Layer 4 of a small transformer language model trained on English Wikipedia (9 layers, counted from 0, width 96).
A neuron adds its activation times its output weights to the MLP's output. To switch it off is to set its activation to zero at one token and run the rest of the model.
A neuron's activation on a vector x is squared ReLU(weights . x), where the dot is the dot product.

Input weights of the MLP neurons that the questions are about. A number n stands for n times 0.0042.
n6: -7 -6 16 4 28 -18 -45 36 -25 28 -29 22 31 37 -4 15 -10 -29 -7 -14 -28 59 -15 32 3 -5 -4 18 -8 -9 -29 68 -1 4 -25 35 -18 2 -11 -11 11 -29 -31 13 5 -3 -8 29 -5 -62 16 -10 -3 20 -4 -8 -2 -8 -36 27 36 -21 -14 -53 -11 10 -39 -8 23 36 8 -13 -16 2 14 25 10 38 -6 -34 -16 49 11 -13 -22 -9 -4 0 16 34 4 -58 -10 -19 32 26
n23: 4 -1 -1 26 -6 14 -18 20 -44 -21 -23 -6 -17 23 -13 50 -35 1 10 -35 21 -2 -31 36 15 4 38 45 11 9 40 9 56 -28 -10 -11 2 17 24 -49 8 -3 33 -22 1 -3 19 -6 -50 -17 -8 -6 -19 39 1 -10 -4 32 -4 7 -18 40 -11 -44 -9 -15 -3 44 4 -8 13 -9 -16 -55 47 -8 7 -46 30 5 2 -3 3 -22 -20 -12 -8 -19 61 -18 -26 -34 -28 -25 2 9
n41: -5 -31 33 38 36 -25 -24 -11 -65 28 -40 -26 -12 -13 28 33 11 22 7 -48 -13 11 5 -11 9 6 -19 -48 -22 22 3 6 5 -49 -45 30 12 3 -22 -22 -2 16 39 13 19 13 -73 -17 10 -4 11 16 -5 18 -28 60 42 3 -18 34 16 -6 4 24 -35 8 28 14 11 -31 5 -39 21 33 7 9 -18 -49 -64 37 29 -1 9 2 -17 -2 -10 30 11 16 -11 13 -10 -13 18 14
n47: -23 -1 7 38 41 33 22 -2 -20 -13 -26 14 -20 -23 22 31 -26 -29 27 14 -45 -26 11 -37 -18 1 17 -12 2 -20 50 14 16 -21 33 7 37 -31 19 20 -37 -21 -18 24 -12 25 -18 -24 -16 -13 -10 -14 10 2 35 7 35 12 20 15 -18 -6 12 -28 -25 0 1 -47 -16 24 0 15 -10 22 25 -18 14 -14 -2 -22 25 -5 9 -12 3 7 20 -13 -21 -4 -21 26 -37 -32 12 -39
n55: 0 -11 -64 -15 -3 16 -32 43 24 10 15 -24 13 -20 -2 -10 -15 17 25 35 -19 26 -18 11 -18 -48 -41 1 39 -12 0 -24 11 -2 15 -1 -16 87 29 11 -1 15 -3 -26 -17 6 -20 36 43 36 0 -22 13 -7 -3 46 29 -49 -11 0 -22 -3 12 3 12 -9 -50 31 -57 3 -10 -31 -12 13 11 28 0 11 11 -11 -10 -2 2 -14 37 -20 -13 -27 -42 -17 23 -18 22 21 -8 -46
n62: 17 -4 -2 6 52 -4 -6 -22 -68 -43 -49 -5 26 23 43 16 11 44 -47 4 37 37 47 -14 3 -11 -65 -24 -2 22 3 15 -18 -6 -5 85 12 20 3 -25 -16 10 19 5 -34 23 21 -12 21 30 26 44 -48 0 -22 26 13 28 -9 -39 -4 15 10 7 -69 -28 -20 13 -69 8 -2 -32 27 -13 -27 22 -18 -30 -18 -13 -34 -56 41 -53 -6 38 -29 -5 53 42 -6 16 -2 -18 -8 -7
n114: -57 -50 -39 7 -22 -53 0 -19 4 0 11 0 6 -22 20 33 -26 -11 20 -11 17 7 27 25 4 -38 -27 -23 -9 40 -3 -37 30 8 2 -8 -3 -4 -7 -1 6 8 31 39 3 71 -22 -27 -21 27 35 -19 -8 -12 -17 8 43 -11 -18 0 37 -11 -34 -11 -34 34 -65 37 11 33 -50 -44 -2 -1 3 4 58 -25 -27 2 12 -31 1 -18 -41 -26 -11 -8 -9 52 12 16 46 21 28 45
n115: -28 -29 17 -61 27 -5 58 25 40 13 -25 13 -11 -2 -9 -13 2 11 -9 47 -2 -6 28 12 -27 -15 -33 -38 17 -24 42 -18 11 47 28 43 -7 -49 76 25 32 -7 -43 -5 13 -28 10 25 -33 -9 -16 7 24 -30 50 12 -13 3 51 11 -50 -42 -25 11 35 -7 -6 -60 3 34 -6 -39 9 24 23 18 37 12 -5 1 16 8 -13 2 -5 -13 22 -4 -13 23 22 -4 -21 -1 32 -13
n122: 45 44 -4 -16 23 0 3 13 31 -19 -9 -9 22 22 1 -3 -1 -25 -9 16 22 -10 32 -13 6 6 17 -18 -32 53 16 25 4 1 -9 31 -6 16 -40 -69 16 -45 23 -20 -12 -4 8 27 -8 -7 -23 32 -27 -14 -39 30 -15 -19 -64 37 -11 1 43 -24 -63 -50 -8 18 34 16 14 -42 17 65 -1 -37 4 -46 -32 23 13 20 34 8 -8 -25 17 -42 23 -24 9 -17 -22 6 13 -6
n139: -45 -56 -21 51 -44 10 39 -33 32 -20 -4 3 14 48 2 64 -10 -16 -76 16 12 -28 9 15 0 -33 6 36 -19 21 7 -28 -35 2 -27 65 -39 -5 12 -5 34 14 6 -33 -24 35 -28 7 4 9 13 -1 26 16 -2 -22 -4 -26 -10 -46 22 -7 0 42 51 31 -8 -53 30 -22 7 -42 14 -27 12 31 -2 -30 36 -12 4 54 -5 -17 -10 16 20 -13 -28 7 -8 -9 2 -34 -49 31
n142: -14 -19 6 25 -2 9 30 16 -8 -30 -25 -13 50 20 -8 -12 -11 -10 -57 -5 11 -32 -35 -69 41 29 42 -9 2 -11 -15 17 -31 -39 -3 -19 -55 0 -14 9 4 -56 23 44 33 31 39 17 -15 -21 15 12 1 -29 56 17 -11 8 -7 -3 -2 7 22 -58 -27 10 -3 -34 19 37 -34 -47 -27 27 -2 -24 24 -10 18 6 -28 15 70 0 13 42 -16 27 32 37 -8 -53 17 0 -12 -6
n160: 43 8 -17 -37 12 -16 30 15 50 38 -5 10 -41 23 1 -45 27 -12 -5 -8 -2 -4 8 58 0 -12 -19 -2 -4 -14 -4 18 17 44 -11 23 -35 83 -52 -25 -15 -2 -12 -16 -12 -3 13 20 25 5 3 -16 0 -31 -29 -6 -5 27 -15 -1 -36 38 33 17 -53 -29 -35 -6 -12 -12 22 -10 -17 23 -54 9 5 51 -6 27 40 -5 38 -16 -3 -8 -6 9 3 0 2 16 12 22 -40 -94
n164: 15 32 -31 1 15 -52 -13 -9 -20 6 20 -14 -14 -43 -13 -19 4 20 3 25 -9 10 6 -8 0 28 -6 -43 33 -5 -16 -12 -25 68 -28 -29 7 -3 -22 6 -12 -7 -18 17 -44 -9 -1 75 0 44 -19 34 -2 6 12 -17 16 -36 33 6 7 18 -11 -26 -59 26 51 -44 -36 0 -7 11 19 -10 -15 13 8 -14 -14 22 33 16 -40 1 24 -30 52 -23 -5 -24 -14 -13 19 4 -11 -22
n168: -34 -15 12 20 -14 -12 -12 -10 0 -35 6 -4 -12 -13 4 -20 4 -6 20 -26 33 -1 32 9 -5 47 -29 -16 -25 -10 16 -2 -22 20 33 28 29 -27 11 -6 -35 -20 -3 -4 -19 -18 -20 6 10 -16 -32 9 -7 35 -20 -9 3 30 37 34 -12 2 39 6 -18 7 -19 -12 20 0 -18 2 49 -17 -2 1 20 -53 -22 -10 -14 -20 20 27 19 -3 23 -4 25 36 30 1 -7 -28 7 5
n171: 18 44 -1 41 10 20 6 7 -48 40 -40 -48 5 -22 12 -22 15 25 29 -22 44 -8 -13 -16 16 9 26 1 22 -30 23 35 -34 8 -30 20 23 -9 -1 -32 1 -10 -14 29 -21 -1 -5 11 9 -8 -10 31 7 20 23 52 -28 -15 20 -17 14 -31 40 -30 -40 17 70 -32 14 19 3 -5 41 -2 -6 -59 -23 -17 44 11 -23 35 -11 20 -15 6 17 -8 40 -11 -18 -17 -63 -24 -32 26
n186: -8 -9 -20 -18 -9 -26 -26 -19 6 48 18 -24 -5 -13 8 -5 5 6 -65 1 30 -38 -62 47 11 44 40 -42 24 -26 -24 -15 -11 -1 -3 -1 -48 50 -31 26 19 -42 -17 -15 15 22 7 15 -19 -45 -1 -9 63 30 35 -29 -58 23 -4 -4 -17 36 30 28 -20 -5 16 -17 3 31 33 5 -14 2 -17 -5 58 12 -22 -11 8 58 18 -19 -5 15 30 -6 -34 3 33 11 -7 -30 3 -5

Output weights of the MLP neurons that the questions are about. A number n stands for n times 0.013.
n6: -24 24 -16 9 -6 0 -32 1 -9 23 14 -27 -30 -28 -23 -1 21 26 -10 20 6 -15 18 -21 -10 -22 9 -14 10 37 52 -24 4 -3 -11 -3 -4 52 36 9 32 3 36 17 -10 -13 -11 -55 -15 22 -24 6 35 -17 -11 -39 6 -12 -19 6 -13 18 7 -32 16 -4 42 -18 -36 -25 -3 -8 4 6 -13 1 -3 -12 -31 38 -19 -12 15 2 21 -18 15 15 0 -2 12 40 37 16 -23 -18
n23: -30 -9 0 3 -3 5 -7 0 62 -22 16 15 9 -7 19 -17 28 5 -8 -2 -22 -33 -4 -6 -40 13 -2 8 -29 18 -11 -37 -19 -11 -24 13 -1 -10 20 40 18 -36 -20 18 -7 14 13 -7 -14 19 60 -11 14 -6 6 13 -9 18 -32 7 12 -16 35 -9 26 12 -46 -44 21 -9 -33 23 52 18 -17 -12 -14 -16 3 -9 34 -1 -15 7 67 -5 -9 -13 -18 0 46 0 -6 -11 4 -21
n41: -31 -1 -19 -19 6 24 24 -5 17 -50 11 2 -31 68 1 -12 43 3 -15 4 -26 13 -10 14 -18 25 1 39 23 -38 -37 19 -3 41 12 -7 10 -40 12 61 23 8 -1 15 -31 -1 -12 8 -51 18 0 8 -21 -14 7 0 -30 -17 31 -8 -7 24 -26 -3 22 -34 -50 -4 46 24 -1 16 8 12 7 -21 17 54 19 0 6 12 18 -28 -14 -22 0 -37 -45 30 14 -3 -4 -10 -25 -26
n47: 1 7 -20 -45 4 -14 -19 -12 -9 41 43 6 42 -9 -8 -21 62 13 8 -5 11 16 19 -1 4 -12 -15 21 -35 -15 -13 -25 -56 4 -12 -29 -31 14 3 -4 0 1 0 -2 -18 -10 10 1 -12 -2 -5 28 18 34 -12 -10 -48 28 -7 -30 -11 8 -9 24 16 -10 -2 -9 35 9 -1 50 19 -17 -15 7 -9 12 -1 19 -13 -2 -26 -7 3 31 -16 -6 8 -12 19 -13 48 8 -20 25
n55: 11 -17 18 -6 8 -11 -1 -9 -30 -17 -2 30 -13 13 44 31 -16 10 25 -60 -23 2 -27 25 4 37 -20 -57 4 -46 5 -54 -37 -14 -11 8 6 -9 -6 25 -22 7 -26 -3 -7 -43 -26 -11 -34 -2 24 41 -20 12 -8 -2 -18 -6 -12 11 23 27 -12 -24 27 -14 39 16 33 2 -8 -13 18 2 -21 -38 19 36 8 6 20 42 -17 42 9 28 49 4 36 -7 -12 -12 9 -14 -3 6
n62: 39 -67 31 -11 -63 -2 -35 -40 9 9 -27 20 -4 14 -12 12 21 21 -11 -6 -64 -32 -4 12 -6 8 43 18 30 10 23 5 -40 -22 -2 -5 22 -54 -21 -13 1 15 -30 54 56 15 -4 -3 30 -15 9 33 28 29 -5 3 10 0 4 -26 17 -12 -35 -23 11 43 -8 13 -10 -17 -1 -15 -4 2 -1 14 -19 14 -1 -14 28 -8 22 58 -1 -9 8 29 5 -5 3 12 -7 -8 -43 -13
n114: -23 -34 -6 -9 33 -27 3 43 6 -27 -16 -30 -53 -29 6 37 12 -19 7 16 -34 9 1 28 14 -3 6 39 21 -12 0 -41 4 -10 0 70 6 -4 1 -29 1 -8 -5 12 -40 -5 -7 37 -19 42 -14 47 20 2 13 -9 7 20 56 -13 -28 -42 6 19 -9 -19 32 22 -7 -17 19 -10 14 -3 41 4 10 1 -7 -16 -9 -22 41 -49 23 19 -51 -1 2 -60 29 -24 -12 13 -7 -2
n115: -3 3 -20 93 -41 14 -21 0 -11 -25 43 -21 -11 16 3 24 -4 33 -11 -19 -17 -2 -11 -14 11 17 27 35 -4 7 -11 17 5 -27 -25 -32 4 47 -49 19 9 33 33 2 0 10 -14 -9 32 1 16 -27 -5 4 -33 12 21 -13 -28 -25 27 20 14 6 -32 5 -6 43 1 -29 23 39 0 -18 -1 -38 -44 -4 -33 8 -16 -9 6 -20 20 3 -23 39 2 -3 -4 -18 3 -5 -43 0
n122: 8 -6 -9 4 13 -12 -16 30 -25 21 -28 -55 30 15 -54 -15 -25 7 54 22 55 -5 41 -28 18 -5 3 17 66 -48 -41 31 42 4 -12 17 7 -8 -2 -8 11 10 -31 -22 -22 23 -2 20 17 -33 -36 -16 -29 -2 31 31 13 25 -4 -15 -23 -1 -1 -18 27 -30 31 -63 -15 -11 -18 16 -34 -55 -14 26 18 -5 25 9 -4 -7 -3 14 -13 8 5 24 -18 11 43 39 19 -44 -4 27
n139: -2 52 -32 -12 43 -34 -27 4 -7 25 32 -6 -41 2 2 -30 -11 22 25 13 -4 -24 25 -44 9 28 -7 -36 -5 7 -13 -18 9 -8 -9 -11 13 19 -60 24 -8 -17 -28 25 67 -56 -7 -13 -6 -39 8 -4 -4 -4 2 46 17 23 -8 -2 -20 -43 5 4 17 8 -7 9 -27 15 9 31 43 18 -18 -13 4 6 -23 41 3 -18 -31 0 1 52 -18 6 8 3 -19 19 12 54 2 -56
n142: -45 14 -17 2 5 -16 18 -21 7 19 1 29 -27 -3 20 15 33 29 -1 34 12 29 21 28 -26 -11 -22 -25 -2 -21 -69 2 -22 24 32 20 35 -9 -26 17 -19 -29 -17 19 -4 -8 -6 15 -14 -39 31 45 15 25 4 0 -51 -28 12 1 51 -22 -19 72 -20 22 -5 17 0 -15 -11 0 -21 -13 -27 -8 -27 4 20 1 20 -19 -25 -18 27 8 33 9 -26 2 -3 1 -34 -26 29 -9
n160: -41 -13 -11 12 -11 -39 -61 -12 -23 -64 1 5 24 -3 28 32 -16 -3 29 -5 20 16 28 -18 -1 8 5 36 0 22 31 -20 9 -33 -4 -44 31 -48 40 -22 9 7 -11 -3 -7 40 27 3 -15 11 -11 -16 -2 13 -13 36 -27 -20 17 27 3 -32 16 -5 18 36 29 -34 -8 16 -11 24 -11 -22 23 -13 37 -28 20 -23 -9 19 -13 -22 8 26 -17 -2 -3 7 -18 2 51 -24 25 8
n164: -12 39 13 5 -25 25 17 -20 21 13 -22 -12 -1 29 22 1 34 -9 -27 1 10 -18 -11 -16 5 -21 27 -7 12 0 -3 -7 -11 -7 18 27 -32 -17 -11 -19 25 10 -1 -9 11 0 -29 -24 -34 -14 15 -46 -28 13 10 -4 -45 13 -22 -21 -8 -30 61 53 10 -5 -4 20 24 -62 -30 52 36 -24 37 -53 -11 -19 21 -16 20 -4 27 -1 29 0 -19 -3 -21 11 13 -5 -20 29 4 33
n168: 17 -6 -3 -19 17 14 10 -13 -29 18 -26 -12 11 -3 9 0 -11 18 -1 30 -8 -12 -37 -4 -11 -12 29 23 22 10 3 13 13 -28 -24 -22 -24 10 2 26 29 17 -9 17 49 8 -1 -25 -9 5 30 8 21 -17 8 -13 -21 -15 -26 -40 1 -9 -1 3 -4 -21 15 32 -3 -8 15 16 -23 32 -15 -8 -20 44 10 13 19 36 -35 -15 -36 13 0 -28 -11 -24 -22 21 6 16 2 -9
n171: -59 -28 -28 19 8 2 -19 -6 45 8 -32 -1 -7 -21 24 -6 37 38 -26 32 -37 23 -26 27 -4 17 -29 17 32 29 27 -48 8 22 -16 -3 -33 -41 -1 -22 32 -19 0 -1 1 12 31 -4 22 -14 -25 -43 -9 -32 33 49 -34 63 14 8 -6 1 -8 -11 8 11 -2 23 -6 4 -13 4 -5 -26 15 40 -25 -39 -18 10 36 -17 71 -20 1 19 37 -43 -23 31 -34 6 31 -40 12 -9
n186: -10 -55 15 11 -1 17 20 -41 -10 -39 -7 16 17 -24 44 0 23 -13 41 0 -32 15 23 -3 9 34 -4 7 -21 -15 5 6 15 36 32 22 43 -34 8 -5 5 -12 -20 -4 -13 1 -35 -13 6 -8 -16 15 -47 -33 -32 26 44 -9 15 16 -12 11 -40 -41 -8 -12 -11 23 7 6 -34 32 20 16 3 -17 -54 5 4 11 -10 -18 -9 57 -6 4 11 6 6 1 -38 12 -4 19 13 4

Each question names a token from some text and the token that comes next. It shows the vector x that enters the MLP there. A number n stands for n times 0.047.

Then comes g, the gradient of the next token's log-probability with respect to the MLP's output, scaled to length 1. A neuron's effect is roughly proportional to its activation times (output weights . g). A number n stands for n times 0.0041.

"m", then "["
x: -18 27 -23 -73 -12 14 -8 2 -15 -19 21 9 -32 3 1 2 9 -18 -3 -53 0 1 -36 -8 -1 18 -37 -4 -2 10 12 -16 -10 -10 1 -8 42 9 1 22 -1 10 -18 -1 7 17 2 -1 -14 -4 -20 10 -11 -3 37 -47 -24 3 9 19 46 -28 -22 9 -32 -31 17 -34 18 6 -2 23 19 8 24 14 -2 7 -1 -1 18 25 15 17 27 22 47 -17 -4 -10 -3 -6 -1 28 -9 8
g: -18 -12 64 5 10 4 59 30 15 -23 -32 9 2 -5 -2 -10 -40 -20 -8 -5 17 -31 -11 -27 40 0 2 -3 -18 -4 12 33 11 -5 13 -12 11 -51 19 -26 -5 -25 7 -41 -20 -23 4 14 -55 -34 21 -18 9 16 -38 -32 -1 -3 24 -28 9 -28 -24 -3 13 14 17 -10 20 15 -3 2 -13 -24 30 -52 -16 44 -25 -5 30 -16 45 52 -16 -10 -4 37 13 29 44 12 7 32 -20 41
Which two neurons, each switched off alone, lower its probability most, in order? n164, n186

" species", then " is"
x: -8 9 -6 -24 -19 8 3 -41 -19 -33 1 5 -37 8 0 -3 4 -48 11 -36 2 34 15 21 0 7 18 -1 14 -14 -14 32 7 15 19 -9 7 -27 -9 -17 21 -21 -44 -9 0 28 -11 10 19 -9 -7 2 5 -10 10 7 -19 8 34 28 3 28 3 13 -20 -11 -45 -46 41 11 -8 44 -10 -5 25 9 13 11 -9 -18 12 -6 12 16 38 2 23 -15 -10 16 18 5 -6 -23 8 -39
g: -20 -42 9 19 -26 4 6 6 12 14 12 13 -21 -16 -18 31 -9 -13 -25 -21 12 -16 0 5 4 3 -11 -32 -3 -28 20 -51 -29 46 20 15 -42 -3 -35 -15 54 10 -16 -15 25 -21 -14 -7 8 50 1 -19 4 26 -37 -26 -5 27 32 -63 36 9 15 48 30 -27 32 -24 1 -15 24 -14 3 -55 -19 -23 8 43 5 5 3 -3 -2 18 28 69 11 43 -11 -19 17 7 -15 -3 -24 7
Switching off which neuron hurts the next token most? n47

"y", then "pe"
x: -2 13 -11 -71 -7 -3 -28 -17 -17 4 5 17 -19 16 -8 -17 -4 10 8 -28 -10 1 7 8 13 -54 -10 2 -33 14 -5 4 -48 12 23 5 9 -9 34 3 6 -14 -3 1 8 22 -5 -6 13 3 -26 26 6 20 27 0 8 -37 13 -4 17 -1 -10 23 10 -5 -37 -9 41 -30 17 30 4 -1 28 4 -8 11 -2 21 44 -6 13 20 -7 28 -2 -6 -12 10 -14 7 -36 -11 -42 12
g: 2 23 -11 11 -1 39 -1 -6 -44 29 11 -8 43 -19 -45 6 -38 15 -5 18 -19 -32 16 11 1 -18 20 -1 -12 5 25 14 24 -35 -1 13 -45 -14 -4 4 3 -15 21 -3 5 46 29 15 2 -12 22 43 53 11 24 -30 -10 -29 -15 -16 -14 -20 28 33 -59 -41 0 35 -24 -2 31 -8 -3 39 10 7 28 17 -33 -34 -20 36 -1 1 -7 21 7 -2 -2 31 -60 7 -6 -66 -6 -36
Which neuron, switched off, raises the next token's probability most? n139

",", then " moving"
x: -6 -20 2 -21 -36 4 0 10 -4 -11 22 14 -45 5 -15 19 -14 5 6 -28 -41 21 15 41 2 2 -42 20 -12 22 5 17 -2 -7 22 3 6 0 -10 -18 7 4 15 -4 -8 8 36 -4 9 14 -23 -2 -17 36 -17 7 -51 -4 24 42 6 17 -10 1 6 -13 -18 -14 37 3 -1 -9 -55 -13 7 27 5 -27 15 7 17 -13 14 16 5 -1 35 11 24 -2 -13 -18 12 10 -8 -15
g: -27 -30 -34 6 -5 17 6 13 6 31 -3 15 19 -1 -31 8 19 -12 -4 6 21 -8 19 4 -53 8 -6 -23 -63 32 37 10 6 27 24 4 9 -2 27 -15 5 -25 -32 -26 8 -35 -42 15 8 2 2 -5 -3 5 66 39 21 44 -23 13 -50 13 -32 -6 -6 -7 51 -2 23 30 -50 12 16 19 26 29 -48 -28 -15 -4 2 15 42 -54 -3 -9 -19 -4 -19 0 0 -14 23 33 -35 -21
Switching off which neuron hurts the next token most? n23

" left", then " in"
x: -41 22 -19 0 -8 11 -23 0 0 -16 -4 -7 1 39 -13 -7 17 -27 -8 -30 -16 11 22 -29 -17 10 6 -10 -4 -5 -1 -49 -2 22 10 -3 3 -5 -23 -2 -9 -27 15 -20 -28 1 11 2 10 18 11 2 -12 16 18 22 -6 -35 9 57 3 20 7 34 -17 34 1 -21 37 -3 -21 7 2 -28 18 17 10 -14 11 -7 22 6 -4 17 8 -16 51 24 -18 53 -2 2 -25 6 -38 -24
g: -28 -20 -12 7 -12 37 -30 -14 17 -24 9 1 -28 -17 28 -12 -39 -1 2 -57 37 7 31 7 -29 17 -29 -4 26 -12 -10 -23 -3 12 40 27 -22 16 -26 4 23 -34 -8 39 9 -1 29 -16 43 22 -39 -27 -43 -4 -16 -2 -9 -16 -4 52 12 9 -3 -8 23 28 -32 -37 -17 -26 14 27 3 17 -27 39 4 30 14 4 -4 -49 -43 12 -29 18 30 43 31 -20 -17 21 30 52 -19 -1
Switching off which neuron hurts the next token most? n139

"==", then "International"
x: -34 19 26 13 -5 15 -17 15 2 5 -10 8 19 -33 -13 4 2 27 5 -76 -40 6 16 18 -19 15 -21 -43 -50 -13 4 -22 23 -1 -2 15 18 -18 -9 -12 -32 -21 -11 3 4 5 -21 17 1 18 -12 17 8 -2 -8 -30 -10 -7 -6 6 -10 -2 8 30 16 18 -2 7 1 12 11 20 -45 6 29 16 -34 23 -18 20 7 -20 14 36 33 20 -3 13 -5 -2 27 2 -10 4 14 -5
g: -5 -15 -16 -3 -1 11 12 27 -21 18 -3 1 4 13 39 -38 3 24 -16 -55 -25 -4 29 -1 -21 9 -18 -2 46 13 -24 43 -7 4 7 -44 3 -13 -1 -11 -19 -30 8 -9 -3 33 12 -29 -19 9 -29 -19 18 -2 49 54 19 20 -31 51 -22 9 16 15 -40 3 -25 51 37 -6 -34 -25 12 -2 18 55 -26 -29 0 16 15 -22 39 -20 -4 4 12 33 -33 28 -13 -39 -60 -18 4 1
Switching off which neuron hurts the next token most? n41

"2", then "0"
x: -10 41 24 -14 -17 10 -23 23 4 1 -6 -19 -55 3 -10 -28 8 -31 -1 -27 8 19 16 -26 -29 0 -1 -33 -32 29 30 -7 -10 -25 28 -31 3 4 5 -1 30 5 35 12 -3 9 0 -17 20 34 18 -19 4 9 -21 26 -34 -6 -2 30 18 -7 -16 -8 -5 8 -10 0 -10 -5 15 -8 -28 -7 -2 15 -13 -35 -20 -3 14 -22 21 -14 37 19 44 9 25 9 25 -11 18 -4 -14 19
g: 10 -51 40 -37 0 -7 -10 2 34 -11 31 15 -23 46 1 -17 29 1 -28 -32 -1 -23 9 39 -13 -29 -46 24 -7 -21 -18 -63 8 -3 -24 -32 -23 -33 0 46 -6 16 -51 20 24 2 -16 -29 0 -40 1 -2 -15 51 16 -7 29 -21 20 5 -17 14 -14 14 0 19 -15 27 -11 12 14 -14 14 10 -2 -3 -52 -13 38 16 13 17 -20 11 57 8 28 56 12 -29 19 11 -5 22 -12 -8
Switching off which neuron hurts the next token most? n41

"–", then "2"
x: -14 10 40 15 -15 -17 -14 19 -16 15 23 20 3 3 -27 0 -12 -15 -9 -41 -21 0 22 -6 1 10 -6 4 23 -1 4 51 -24 6 -31 -36 6 9 -7 16 15 -22 7 11 26 25 36 3 27 -7 -26 4 3 26 0 -1 -37 21 -3 29 4 15 -10 -5 20 -15 -39 -37 31 -3 -7 -4 -31 -11 8 3 -14 -7 4 -27 -1 -15 12 4 1 23 3 1 25 28 35 -46 12 -20 -15 -35
g: -29 -4 4 -7 14 17 -31 40 13 22 -12 10 -30 29 -4 2 -38 13 -11 -70 -7 -27 26 18 32 -53 20 1 4 -49 15 24 8 9 -15 -9 1 -4 66 20 -12 1 -21 -11 28 -20 -5 -41 17 25 23 20 18 -28 -17 30 28 8 8 7 -39 35 -28 -9 -2 29 27 29 -6 -39 -38 -9 18 -14 46 3 -31 39 -21 -21 -10 20 34 -33 2 -18 -10 -1 -6 0 5 2 41 -54 -6 1
Switching off which neuron hurts the next token most? n6

" completed", then " his"
x: -33 25 -10 2 1 -14 -26 13 6 -20 -30 5 2 -15 27 -14 -5 -3 12 -42 6 22 16 -10 -22 6 9 18 -29 -14 26 -36 24 27 5 33 -2 -7 -30 -27 -22 -14 18 5 8 4 17 -10 -14 40 -15 8 -11 -26 15 8 -20 -8 -14 39 9 -6 -31 10 23 4 10 -48 25 11 0 22 -34 -4 -9 46 -3 -9 0 32 22 -18 2 4 27 -8 46 29 2 -2 24 -12 -4 15 -25 -16
g: 21 -39 51 -8 -3 -2 31 17 -32 24 3 29 27 -11 5 1 -10 -10 -10 8 35 29 -15 -2 -15 -8 -30 -15 23 5 30 -23 35 1 6 -38 -15 -14 1 37 -8 -5 -12 -6 -37 70 33 -41 19 13 -9 -19 -11 -12 -14 41 17 32 -67 19 -14 18 -15 -21 4 -11 -38 21 26 47 -13 -11 -4 -9 40 54 -9 8 -11 20 10 -34 -24 -26 -16 -21 -27 5 -33 4 -21 3 -37 -36 13 35
Which neuron, switched off, raises the next token's probability most? n164

" on", then " the"
x: -22 -14 -9 -23 2 -6 -15 8 11 2 19 8 -27 -3 -19 11 -19 -14 16 8 3 -14 9 -14 -6 -22 4 -13 -30 -1 21 -8 45 -1 -3 2 -13 -25 2 -25 -11 -4 20 -4 2 31 7 -17 -6 19 28 -22 -13 -7 34 4 -36 8 38 17 29 4 -9 17 -10 41 19 5 43 15 18 25 -46 -27 -4 41 1 -14 0 1 25 1 11 12 18 -17 -2 -17 -36 4 36 1 5 -25 -8 -31
g: 3 -1 -65 2 -29 20 -8 -14 -5 -9 27 23 32 32 -35 5 -19 14 -4 38 -22 -3 -70 -23 -14 9 -19 33 4 -4 19 33 10 15 17 -22 -1 2 1 -32 -25 14 22 -31 62 7 9 -34 20 -17 -5 -19 -13 -16 11 -10 -5 -36 3 -12 51 39 -3 0 6 11 26 13 4 -28 37 -6 6 4 27 48 9 24 6 -8 -3 45 -17 -6 -3 -3 60 -19 -37 19 -6 -27 -29 -23 -56 -25
Which neuron, switched off, raises the next token's probability most? n114

" Or", then "le"
x: 30 1 21 -53 -14 -30 -17 34 13 -16 -3 -20 21 0 -16 17 18 -17 -25 -24 24 3 54 -14 28 6 -18 31 -11 14 15 -8 -25 -27 18 -23 19 -4 2 5 -7 23 -14 7 -4 0 23 -8 25 11 21 -3 -1 5 -13 -2 -27 -30 19 17 3 1 -15 -4 15 1 -6 -9 29 -1 13 -3 14 6 -35 79 -16 4 -35 -20 2 -7 -22 0 39 -13 23 -4 -13 -5 13 -21 0 -2 3 -51
g: 22 -14 11 17 1 3 -11 -9 -21 4 -14 25 25 9 25 -39 -11 22 60 20 -26 -52 -30 -25 -31 40 3 -47 -39 -11 -5 10 -10 -25 21 -33 -27 -1 6 1 -13 -28 -4 -41 -22 62 7 24 -38 6 45 42 18 -8 -22 -17 40 -19 0 -53 -11 28 18 -1 34 -35 -10 44 41 -4 25 25 8 -10 -13 -4 7 17 22 -13 -44 11 5 -20 47 -5 28 0 -2 7 7 -24 -5 -10 4 11
Switching off which neuron hurts the next token most? n55

" cr", then "est"
x: 0 -7 45 -24 -6 24 -8 2 -31 -13 -37 -8 23 -6 -1 12 -17 -33 42 -2 -48 -15 -19 -4 20 0 -21 1 13 -27 -17 2 -40 5 15 -34 8 -2 -23 17 -1 -9 32 2 -13 -14 13 9 10 -14 -42 -2 7 -16 11 -15 -26 16 34 -2 12 13 -43 39 24 2 -1 -4 50 18 -4 -14 13 3 9 45 -11 15 6 -11 -5 15 -4 -6 20 11 -10 8 31 9 36 2 -37 21 -10 -5
g: -35 -24 11 -38 -3 6 -36 -30 40 -9 36 -9 43 18 -54 -13 -9 -31 3 23 -18 15 13 8 5 10 29 29 35 28 27 -11 -23 -4 -20 3 -26 24 5 19 8 22 -31 7 -3 41 55 9 26 -15 -28 18 -3 31 -2 -1 -46 44 -20 -10 -1 30 5 -45 31 -24 -7 -39 -12 2 -24 47 -14 5 27 12 -33 -52 -2 21 -12 35 -27 -6 20 -22 -19 8 30 -33 -23 -15 5 -34 14 12
Which neuron, switched off, raises the next token's probability most? n142

" been", then " considered"
x: -1 7 -12 -34 5 11 -21 -11 22 4 -22 21 -49 8 -1 -8 -25 29 -21 -4 -15 11 17 20 -26 18 17 -28 -28 39 13 2 8 10 -1 23 7 9 -3 3 -29 1 3 -14 13 -9 11 -19 36 -8 -6 0 -14 -20 4 29 -10 -9 31 91 -6 -9 -18 27 -24 6 -14 -20 34 11 18 29 -9 3 28 15 -39 -19 -14 -6 -12 14 11 6 10 -31 24 27 -6 9 0 -4 -15 1 -13 -49
g: 17 -1 13 20 45 -1 4 8 -18 12 33 -18 -17 -6 -11 35 -6 -31 5 1 30 -6 21 18 -9 -18 -44 14 12 -12 -16 8 8 -8 -26 -17 6 22 -36 27 -26 37 13 -8 22 -66 -15 10 21 -27 35 -29 -12 10 -38 2 26 6 -14 33 -53 29 10 11 48 14 6 -14 14 4 -18 18 20 35 -4 -28 -59 23 -22 -47 42 -22 -5 -36 -26 20 44 25 -26 3 -27 0 -51 29 23 -17
Which neuron, switched off, raises the next token's probability most? n160